Layer 2 of a small transformer language model trained on English Wikipedia (20 layers, counted from 0, width 128).
A neuron's activation on a vector x is SiLU(gate . x) times (in . x), where the dot is the dot product.

Input weights of the MLP neurons that the questions are about. A number n stands for (n - 128) times 0.0042.
n95 gate: 149, 80, 153, 113, 117, 126, 128, 103, 174, 156, 120, 102, 174, 99, 167, 142, 157, 178, 126, 206, 101, 141, 121, 157, 95, 95, 161, 198, 109, 125, 109, 7, 61, 140, 117, 147, 125, 110, 178, 111, 91, 137, 169, 115, 115, 149, 164, 92, 165, 111, 105, 181, 87, 66, 85, 165, 164, 109, 171, 139, 83, 68, 167, 78, 131, 104, 72, 109, 60, 124, 189, 154, 128, 147, 140, 98, 160, 146, 104, 119, 214, 110, 163, 122, 49, 143, 118, 116, 135, 151, 84, 141, 89, 117, 136, 129, 73, 105, 138, 79, 138, 153, 145, 164, 71, 154, 90, 107, 102, 87, 105, 148, 144, 119, 105, 133, 155, 54, 99, 97, 142, 139, 103, 176, 133, 94, 77, 144
n104 gate: 109, 94, 116, 126, 77, 145, 128, 220, 143, 146, 144, 127, 104, 111, 139, 151, 180, 127, 126, 191, 123, 139, 70, 122, 139, 104, 177, 186, 130, 107, 152, 156, 102, 130, 141, 169, 151, 125, 148, 127, 116, 139, 160, 83, 119, 113, 141, 132, 118, 164, 117, 104, 136, 160, 189, 165, 136, 135, 161, 133, 105, 167, 107, 118, 141, 133, 121, 88, 131, 106, 131, 158, 153, 132, 47, 88, 106, 66, 119, 104, 112, 106, 138, 135, 143, 143, 123, 104, 194, 148, 161, 142, 107, 145, 71, 130, 176, 114, 173, 183, 127, 129, 183, 72, 154, 92, 132, 160, 120, 116, 105, 146, 131, 177, 140, 147, 117, 143, 134, 101, 188, 118, 184, 158, 100, 73, 109, 71
n172 gate: 202, 97, 129, 121, 142, 97, 164, 156, 108, 64, 148, 152, 93, 166, 152, 160, 133, 128, 199, 98, 154, 153, 113, 163, 158, 92, 136, 149, 118, 138, 145, 128, 115, 137, 95, 135, 184, 155, 67, 139, 155, 119, 106, 113, 97, 119, 132, 133, 116, 105, 92, 114, 135, 77, 151, 155, 154, 111, 150, 152, 204, 128, 116, 63, 134, 114, 160, 119, 158, 150, 116, 95, 93, 140, 140, 138, 170, 144, 144, 166, 119, 187, 126, 142, 138, 194, 159, 125, 107, 107, 138, 134, 118, 168, 167, 131, 210, 117, 125, 66, 101, 132, 120, 120, 125, 142, 97, 181, 151, 182, 92, 98, 118, 178, 145, 103, 122, 167, 132, 99, 185, 109, 159, 156, 111, 126, 140, 206
n173 gate: 177, 135, 171, 132, 118, 155, 156, 174, 117, 123, 79, 72, 60, 107, 122, 177, 161, 174, 113, 196, 127, 109, 138, 153, 125, 100, 161, 149, 83, 163, 144, 86, 136, 133, 81, 96, 104, 69, 180, 94, 138, 109, 129, 100, 118, 89, 112, 122, 155, 91, 131, 77, 157, 118, 127, 176, 113, 75, 101, 177, 134, 121, 129, 140, 106, 139, 92, 90, 124, 121, 147, 148, 107, 93, 112, 163, 56, 169, 90, 160, 150, 111, 146, 107, 146, 114, 161, 129, 122, 159, 116, 126, 87, 85, 88, 84, 181, 79, 107, 161, 153, 135, 107, 63, 184, 166, 138, 80, 169, 118, 127, 109, 142, 152, 82, 117, 103, 120, 138, 136, 50, 124, 134, 157, 137, 43, 76, 120
n95 in: 111, 135, 146, 115, 123, 137, 130, 113, 143, 149, 121, 124, 169, 112, 146, 127, 167, 187, 126, 172, 62, 151, 172, 173, 95, 134, 108, 159, 116, 154, 83, 122, 59, 169, 108, 122, 154, 155, 159, 164, 87, 108, 167, 134, 119, 158, 189, 70, 105, 160, 101, 157, 59, 74, 136, 138, 129, 139, 161, 102, 114, 73, 164, 122, 200, 132, 66, 115, 88, 91, 156, 139, 133, 108, 122, 99, 182, 89, 117, 103, 162, 125, 137, 62, 52, 147, 161, 108, 141, 151, 88, 113, 113, 181, 125, 101, 76, 112, 86, 128, 134, 164, 144, 179, 155, 149, 121, 73, 106, 80, 129, 163, 93, 135, 119, 199, 166, 90, 127, 113, 175, 129, 76, 139, 133, 101, 125, 172
n104 in: 120, 157, 64, 84, 136, 119, 200, 176, 82, 142, 106, 150, 156, 84, 83, 116, 169, 116, 108, 144, 149, 102, 108, 135, 145, 115, 197, 124, 100, 125, 99, 143, 103, 92, 143, 175, 42, 102, 116, 144, 149, 177, 137, 179, 115, 157, 102, 143, 147, 73, 177, 130, 100, 123, 102, 175, 89, 112, 134, 127, 112, 64, 135, 159, 187, 91, 150, 150, 121, 168, 91, 125, 174, 137, 127, 113, 128, 114, 129, 58, 148, 179, 140, 131, 129, 151, 124, 125, 128, 93, 50, 198, 102, 108, 141, 198, 170, 84, 135, 168, 118, 111, 112, 128, 138, 81, 143, 108, 111, 107, 117, 169, 134, 112, 117, 135, 181, 200, 155, 164, 70, 149, 138, 88, 150, 128, 119, 138
n172 in: 151, 105, 169, 98, 114, 125, 104, 155, 158, 163, 124, 104, 129, 105, 110, 169, 141, 153, 74, 105, 147, 164, 137, 127, 95, 123, 117, 130, 134, 174, 161, 147, 96, 111, 124, 121, 139, 73, 187, 113, 127, 135, 116, 193, 101, 100, 90, 126, 113, 181, 132, 115, 136, 116, 63, 144, 147, 140, 136, 103, 81, 92, 186, 103, 102, 160, 104, 137, 151, 183, 136, 123, 111, 52, 85, 159, 108, 117, 131, 115, 96, 107, 162, 164, 135, 84, 89, 137, 125, 139, 40, 105, 113, 138, 106, 56, 131, 166, 139, 81, 176, 166, 165, 144, 166, 144, 104, 106, 152, 125, 117, 164, 131, 137, 89, 100, 138, 152, 104, 140, 100, 131, 100, 116, 152, 107, 142, 130
n173 in: 125, 152, 171, 169, 78, 103, 154, 133, 117, 132, 145, 121, 124, 96, 107, 142, 102, 132, 138, 134, 96, 139, 108, 120, 118, 120, 145, 128, 161, 144, 138, 45, 86, 130, 108, 132, 123, 122, 128, 155, 144, 130, 140, 113, 151, 133, 106, 147, 110, 81, 137, 105, 114, 86, 150, 128, 175, 120, 94, 127, 125, 90, 135, 136, 160, 76, 141, 106, 132, 140, 109, 162, 118, 74, 131, 139, 183, 103, 181, 128, 95, 103, 170, 161, 131, 160, 131, 117, 155, 98, 88, 81, 194, 143, 134, 164, 173, 161, 113, 150, 124, 112, 112, 98, 183, 141, 119, 87, 103, 124, 166, 159, 153, 155, 105, 179, 109, 158, 140, 126, 142, 117, 152, 152, 186, 157, 112, 130

Each question shows a token from some text and the vector x that enters the MLP there. A number n stands for (n - 128) times 0.021.

"3": 81, 125, 128, 104, 162, 121, 157, 120, 141, 150, 129, 140, 155, 117, 122, 153, 135, 121, 153, 127, 139, 134, 112, 98, 130, 94, 94, 151, 127, 104, 136, 122, 116, 155, 108, 92, 129, 69, 147, 127, 110, 143, 122, 114, 148, 143, 144, 117, 126, 151, 127, 123, 167, 156, 124, 118, 164, 84, 109, 101, 141, 78, 173, 110, 129, 115, 144, 122, 145, 132, 134, 116, 136, 177, 136, 101, 117, 128, 91, 94, 143, 89, 110, 113, 113, 147, 132, 135, 118, 158, 129, 143, 134, 117, 148, 169, 138, 113, 99, 132, 105, 137, 182, 103, 118, 124, 100, 109, 139, 90, 137, 125, 137, 142, 135, 129, 131, 126, 118, 152, 129, 130, 121, 101, 107, 114, 124, 82
The three highest activations, in order: n95, n104, n172

"0": 101, 113, 139, 115, 148, 141, 134, 147, 151, 85, 106, 125, 138, 117, 137, 150, 155, 133, 162, 101, 150, 117, 115, 88, 117, 113, 116, 145, 119, 120, 120, 109, 112, 148, 101, 115, 104, 117, 113, 104, 124, 141, 134, 115, 110, 101, 142, 140, 115, 161, 158, 141, 138, 162, 144, 140, 172, 113, 140, 103, 159, 72, 153, 122, 124, 119, 142, 112, 161, 126, 116, 105, 170, 136, 147, 100, 122, 146, 112, 133, 161, 86, 110, 139, 103, 115, 120, 128, 139, 130, 119, 158, 108, 117, 141, 159, 120, 140, 92, 122, 91, 154, 183, 129, 106, 107, 119, 136, 121, 94, 146, 111, 133, 115, 112, 118, 113, 119, 135, 122, 109, 143, 107, 96, 89, 135, 112, 104
The three highest activations, in order: n173, n104, n172

" ": 110, 127, 146, 108, 154, 150, 144, 130, 119, 130, 133, 136, 146, 104, 101, 139, 132, 151, 128, 114, 156, 127, 123, 90, 161, 140, 119, 146, 141, 136, 162, 105, 146, 122, 124, 125, 166, 125, 132, 143, 139, 125, 102, 107, 119, 178, 141, 116, 122, 136, 155, 111, 136, 171, 160, 127, 118, 79, 126, 130, 150, 92, 112, 139, 155, 121, 124, 108, 165, 141, 126, 175, 138, 128, 141, 113, 109, 152, 121, 101, 137, 94, 96, 153, 81, 141, 144, 113, 131, 124, 107, 116, 104, 134, 143, 170, 87, 128, 129, 127, 102, 119, 196, 140, 155, 147, 129, 142, 121, 98, 126, 119, 127, 148, 105, 119, 95, 104, 123, 140, 89, 147, 130, 116, 109, 110, 128, 99
The three highest activations, in order: n104, n172, n173

"age": 97, 109, 114, 87, 116, 130, 148, 158, 123, 79, 126, 154, 148, 148, 137, 153, 153, 160, 112, 112, 114, 121, 133, 98, 145, 112, 98, 151, 153, 176, 149, 115, 113, 154, 95, 121, 100, 106, 111, 146, 81, 118, 146, 98, 96, 104, 137, 122, 131, 139, 128, 151, 139, 143, 134, 150, 158, 101, 117, 135, 137, 101, 154, 161, 131, 116, 151, 116, 137, 149, 162, 148, 108, 156, 123, 136, 109, 170, 124, 104, 123, 106, 90, 156, 133, 132, 122, 102, 131, 117, 128, 145, 124, 148, 113, 157, 130, 114, 104, 167, 144, 156, 146, 126, 116, 147, 171, 146, 157, 122, 132, 142, 145, 155, 141, 108, 146, 123, 103, 144, 143, 151, 128, 115, 108, 148, 116, 141
Which neuron fires most, and how strongly? n104, at about 0.19

" was": 103, 119, 134, 101, 137, 154, 146, 133, 129, 153, 118, 137, 127, 118, 119, 151, 130, 146, 134, 110, 157, 86, 105, 100, 146, 132, 119, 124, 162, 163, 157, 109, 114, 105, 95, 117, 134, 95, 97, 117, 134, 137, 143, 98, 124, 114, 121, 132, 91, 148, 138, 145, 130, 151, 122, 113, 98, 115, 139, 111, 138, 139, 130, 135, 122, 126, 146, 93, 150, 87, 131, 148, 118, 173, 125, 146, 115, 165, 135, 102, 123, 114, 89, 155, 136, 123, 112, 191, 154, 125, 150, 117, 108, 111, 135, 173, 134, 127, 137, 109, 114, 162, 143, 131, 128, 109, 121, 174, 109, 133, 119, 133, 107, 156, 136, 111, 102, 145, 100, 117, 81, 164, 110, 118, 127, 127, 119, 101
The neuron with the highest activation: n95

"7": 95, 118, 130, 98, 148, 115, 140, 129, 130, 133, 131, 154, 142, 103, 118, 159, 127, 144, 162, 95, 120, 122, 108, 102, 117, 117, 98, 163, 106, 101, 115, 132, 139, 133, 85, 115, 110, 86, 120, 136, 106, 143, 143, 94, 133, 149, 151, 130, 116, 159, 141, 155, 171, 151, 131, 145, 134, 95, 117, 99, 144, 76, 162, 111, 132, 140, 140, 134, 152, 143, 104, 123, 161, 150, 134, 109, 116, 130, 128, 105, 137, 81, 104, 112, 114, 151, 134, 136, 131, 161, 152, 129, 142, 105, 152, 169, 116, 132, 83, 137, 117, 126, 157, 105, 109, 147, 97, 124, 150, 88, 143, 129, 164, 139, 129, 132, 103, 107, 136, 129, 120, 120, 118, 108, 118, 116, 111, 64
The neuron with the highest activation: n172

"G": 105, 104, 133, 98, 128, 119, 122, 126, 126, 109, 139, 140, 148, 76, 122, 149, 126, 147, 116, 106, 142, 114, 106, 122, 137, 35, 111, 176, 125, 142, 137, 128, 116, 153, 106, 102, 139, 102, 166, 123, 100, 146, 125, 76, 153, 117, 128, 118, 132, 123, 85, 134, 200, 155, 119, 131, 131, 102, 158, 128, 127, 49, 155, 137, 131, 103, 119, 122, 138, 116, 122, 104, 164, 161, 130, 126, 133, 153, 158, 116, 141, 134, 130, 151, 135, 160, 130, 158, 138, 119, 147, 145, 133, 127, 123, 150, 95, 118, 82, 128, 126, 138, 136, 153, 146, 147, 135, 145, 150, 132, 129, 160, 80, 165, 107, 100, 130, 108, 111, 158, 114, 120, 140, 78, 122, 147, 160, 90
The neuron with the highest activation: n95

" Gl": 116, 103, 140, 104, 145, 121, 144, 105, 146, 140, 128, 140, 176, 148, 121, 140, 126, 160, 144, 120, 139, 142, 114, 141, 136, 103, 101, 120, 134, 138, 180, 131, 114, 131, 130, 114, 87, 117, 160, 107, 85, 122, 97, 70, 157, 118, 125, 140, 117, 151, 102, 95, 143, 137, 125, 137, 115, 118, 114, 138, 92, 55, 121, 125, 145, 117, 138, 123, 173, 81, 70, 160, 143, 125, 138, 125, 147, 205, 133, 152, 151, 99, 133, 139, 112, 126, 112, 130, 157, 134, 104, 132, 163, 109, 152, 145, 125, 111, 106, 123, 107, 121, 149, 137, 134, 137, 167, 132, 125, 110, 131, 144, 126, 95, 147, 139, 93, 148, 121, 122, 128, 149, 157, 121, 123, 130, 140, 139
The two highest activations, in order: n173, n95

"or": 106, 107, 117, 129, 114, 143, 140, 155, 139, 116, 118, 137, 171, 120, 117, 134, 153, 124, 112, 111, 118, 142, 108, 102, 157, 167, 104, 139, 101, 168, 106, 133, 131, 126, 90, 95, 143, 93, 166, 156, 135, 147, 157, 81, 117, 142, 154, 108, 110, 108, 114, 144, 133, 140, 123, 125, 106, 133, 130, 141, 144, 123, 126, 137, 141, 134, 122, 97, 162, 170, 71, 174, 130, 153, 148, 140, 148, 166, 140, 124, 162, 123, 110, 143, 113, 116, 106, 94, 129, 144, 152, 121, 140, 138, 135, 162, 65, 127, 156, 118, 156, 167, 159, 109, 119, 102, 147, 146, 128, 128, 111, 134, 77, 166, 138, 130, 140, 128, 123, 133, 98, 149, 135, 77, 114, 109, 132, 125
The neuron with the highest activation: n173

"2": 129, 119, 140, 109, 165, 116, 163, 149, 136, 135, 122, 148, 147, 137, 155, 139, 141, 146, 120, 118, 156, 124, 108, 107, 130, 123, 110, 122, 150, 140, 128, 112, 116, 156, 113, 95, 142, 112, 137, 161, 120, 178, 119, 120, 123, 130, 144, 110, 122, 161, 135, 139, 137, 153, 102, 142, 163, 138, 134, 122, 138, 107, 172, 129, 154, 152, 176, 107, 144, 138, 118, 113, 142, 126, 128, 98, 107, 148, 106, 105, 143, 95, 105, 136, 127, 162, 143, 173, 112, 149, 121, 134, 119, 116, 127, 163, 118, 134, 81, 122, 91, 116, 182, 124, 134, 152, 98, 153, 127, 112, 149, 103, 162, 166, 146, 98, 125, 113, 129, 116, 96, 144, 110, 101, 106, 132, 142, 98
The neuron with the highest activation: n173

" the": 128, 100, 124, 101, 145, 155, 145, 135, 138, 142, 121, 128, 149, 124, 149, 146, 128, 149, 123, 109, 189, 126, 152, 126, 187, 140, 116, 137, 133, 140, 126, 148, 132, 115, 85, 97, 155, 122, 112, 122, 125, 152, 118, 100, 133, 120, 161, 123, 121, 163, 147, 118, 158, 164, 132, 144, 134, 91, 106, 105, 109, 109, 125, 135, 152, 128, 138, 131, 180, 133, 138, 134, 153, 175, 113, 133, 114, 154, 136, 130, 141, 105, 99, 160, 117, 133, 90, 168, 154, 127, 131, 116, 110, 124, 108, 143, 101, 134, 127, 119, 106, 127, 141, 160, 136, 112, 147, 172, 107, 136, 132, 122, 91, 93, 159, 139, 139, 137, 121, 150, 85, 141, 138, 105, 112, 126, 126, 94
Which neuron fires most, and how strongly? n173, at about 0.37

" given": 133, 118, 134, 124, 139, 148, 140, 120, 138, 98, 118, 140, 132, 114, 115, 146, 91, 144, 101, 92, 134, 124, 138, 120, 147, 69, 89, 134, 129, 140, 152, 118, 79, 125, 103, 116, 172, 68, 87, 128, 118, 133, 102, 94, 176, 123, 145, 104, 117, 140, 112, 135, 158, 154, 100, 129, 130, 143, 133, 115, 143, 136, 157, 157, 133, 122, 84, 136, 157, 118, 102, 81, 132, 148, 141, 149, 123, 132, 101, 114, 125, 124, 91, 129, 123, 146, 95, 106, 119, 148, 112, 99, 120, 132, 130, 132, 83, 113, 98, 159, 120, 151, 140, 138, 69, 149, 148, 151, 108, 103, 118, 166, 98, 134, 142, 110, 84, 146, 111, 121, 133, 136, 100, 109, 129, 112, 121, 96
The three highest activations, in order: n104, n173, n95

" Rog": 108, 103, 135, 122, 171, 148, 142, 87, 146, 122, 141, 122, 149, 135, 115, 136, 137, 147, 100, 138, 116, 143, 120, 139, 157, 160, 104, 134, 105, 132, 148, 96, 94, 135, 134, 114, 105, 72, 149, 140, 129, 152, 119, 126, 142, 170, 116, 115, 116, 167, 111, 130, 158, 139, 116, 150, 96, 131, 113, 141, 115, 111, 115, 138, 97, 111, 141, 142, 139, 129, 41, 124, 163, 126, 169, 127, 138, 166, 140, 142, 157, 122, 113, 134, 129, 139, 124, 152, 155, 124, 87, 127, 109, 102, 118, 159, 100, 106, 82, 110, 113, 137, 141, 141, 116, 134, 154, 153, 140, 131, 146, 139, 113, 89, 167, 93, 148, 126, 137, 143, 153, 144, 135, 140, 126, 163, 147, 116
Which neuron fires most, and how strongly? n173, at about 0.15

"b": 106, 96, 115, 96, 153, 116, 171, 140, 160, 135, 139, 124, 123, 85, 94, 122, 148, 152, 113, 111, 137, 131, 92, 61, 155, 104, 93, 177, 109, 155, 112, 143, 102, 140, 103, 115, 116, 120, 120, 126, 131, 124, 121, 94, 143, 128, 119, 100, 125, 111, 96, 152, 133, 157, 133, 138, 116, 144, 129, 149, 122, 97, 97, 151, 152, 162, 141, 135, 132, 121, 120, 100, 131, 142, 130, 126, 110, 161, 145, 143, 148, 103, 103, 154, 133, 144, 142, 126, 155, 124, 149, 126, 143, 126, 153, 168, 130, 144, 129, 120, 114, 188, 141, 137, 135, 128, 120, 156, 159, 126, 131, 134, 99, 139, 122, 136, 108, 108, 116, 121, 140, 139, 130, 71, 112, 121, 99, 133
The two highest activations, in order: n104, n173

" album": 116, 120, 133, 107, 152, 143, 113, 120, 163, 91, 158, 132, 135, 112, 121, 122, 116, 151, 131, 117, 144, 128, 141, 148, 117, 99, 96, 116, 135, 141, 137, 86, 107, 152, 137, 99, 171, 129, 118, 118, 95, 143, 116, 114, 122, 155, 137, 160, 126, 149, 133, 161, 132, 150, 113, 138, 159, 98, 136, 145, 142, 122, 115, 146, 139, 97, 118, 113, 133, 144, 68, 137, 130, 157, 110, 143, 122, 145, 109, 168, 91, 104, 85, 142, 114, 114, 112, 148, 142, 142, 141, 111, 126, 85, 127, 164, 132, 147, 119, 107, 127, 172, 146, 152, 125, 133, 108, 171, 157, 139, 123, 138, 136, 125, 107, 108, 131, 121, 86, 116, 127, 143, 124, 69, 115, 124, 112, 131
The neuron with the highest activation: n104

"1": 117, 122, 143, 123, 168, 138, 148, 131, 155, 134, 128, 138, 162, 111, 139, 148, 164, 139, 137, 113, 158, 142, 105, 87, 142, 92, 103, 151, 126, 135, 150, 122, 116, 137, 116, 96, 114, 90, 125, 130, 114, 146, 119, 116, 113, 125, 147, 136, 129, 168, 108, 142, 158, 150, 129, 135, 172, 102, 143, 112, 168, 86, 159, 110, 101, 111, 150, 109, 164, 134, 132, 113, 157, 157, 139, 96, 119, 135, 114, 113, 169, 76, 110, 124, 116, 137, 125, 122, 133, 155, 134, 134, 104, 121, 143, 161, 137, 104, 116, 114, 101, 146, 186, 119, 112, 100, 141, 121, 120, 85, 137, 106, 126, 157, 122, 100, 115, 125, 136, 129, 102, 138, 116, 106, 108, 118, 113, 87
The neuron with the highest activation: n104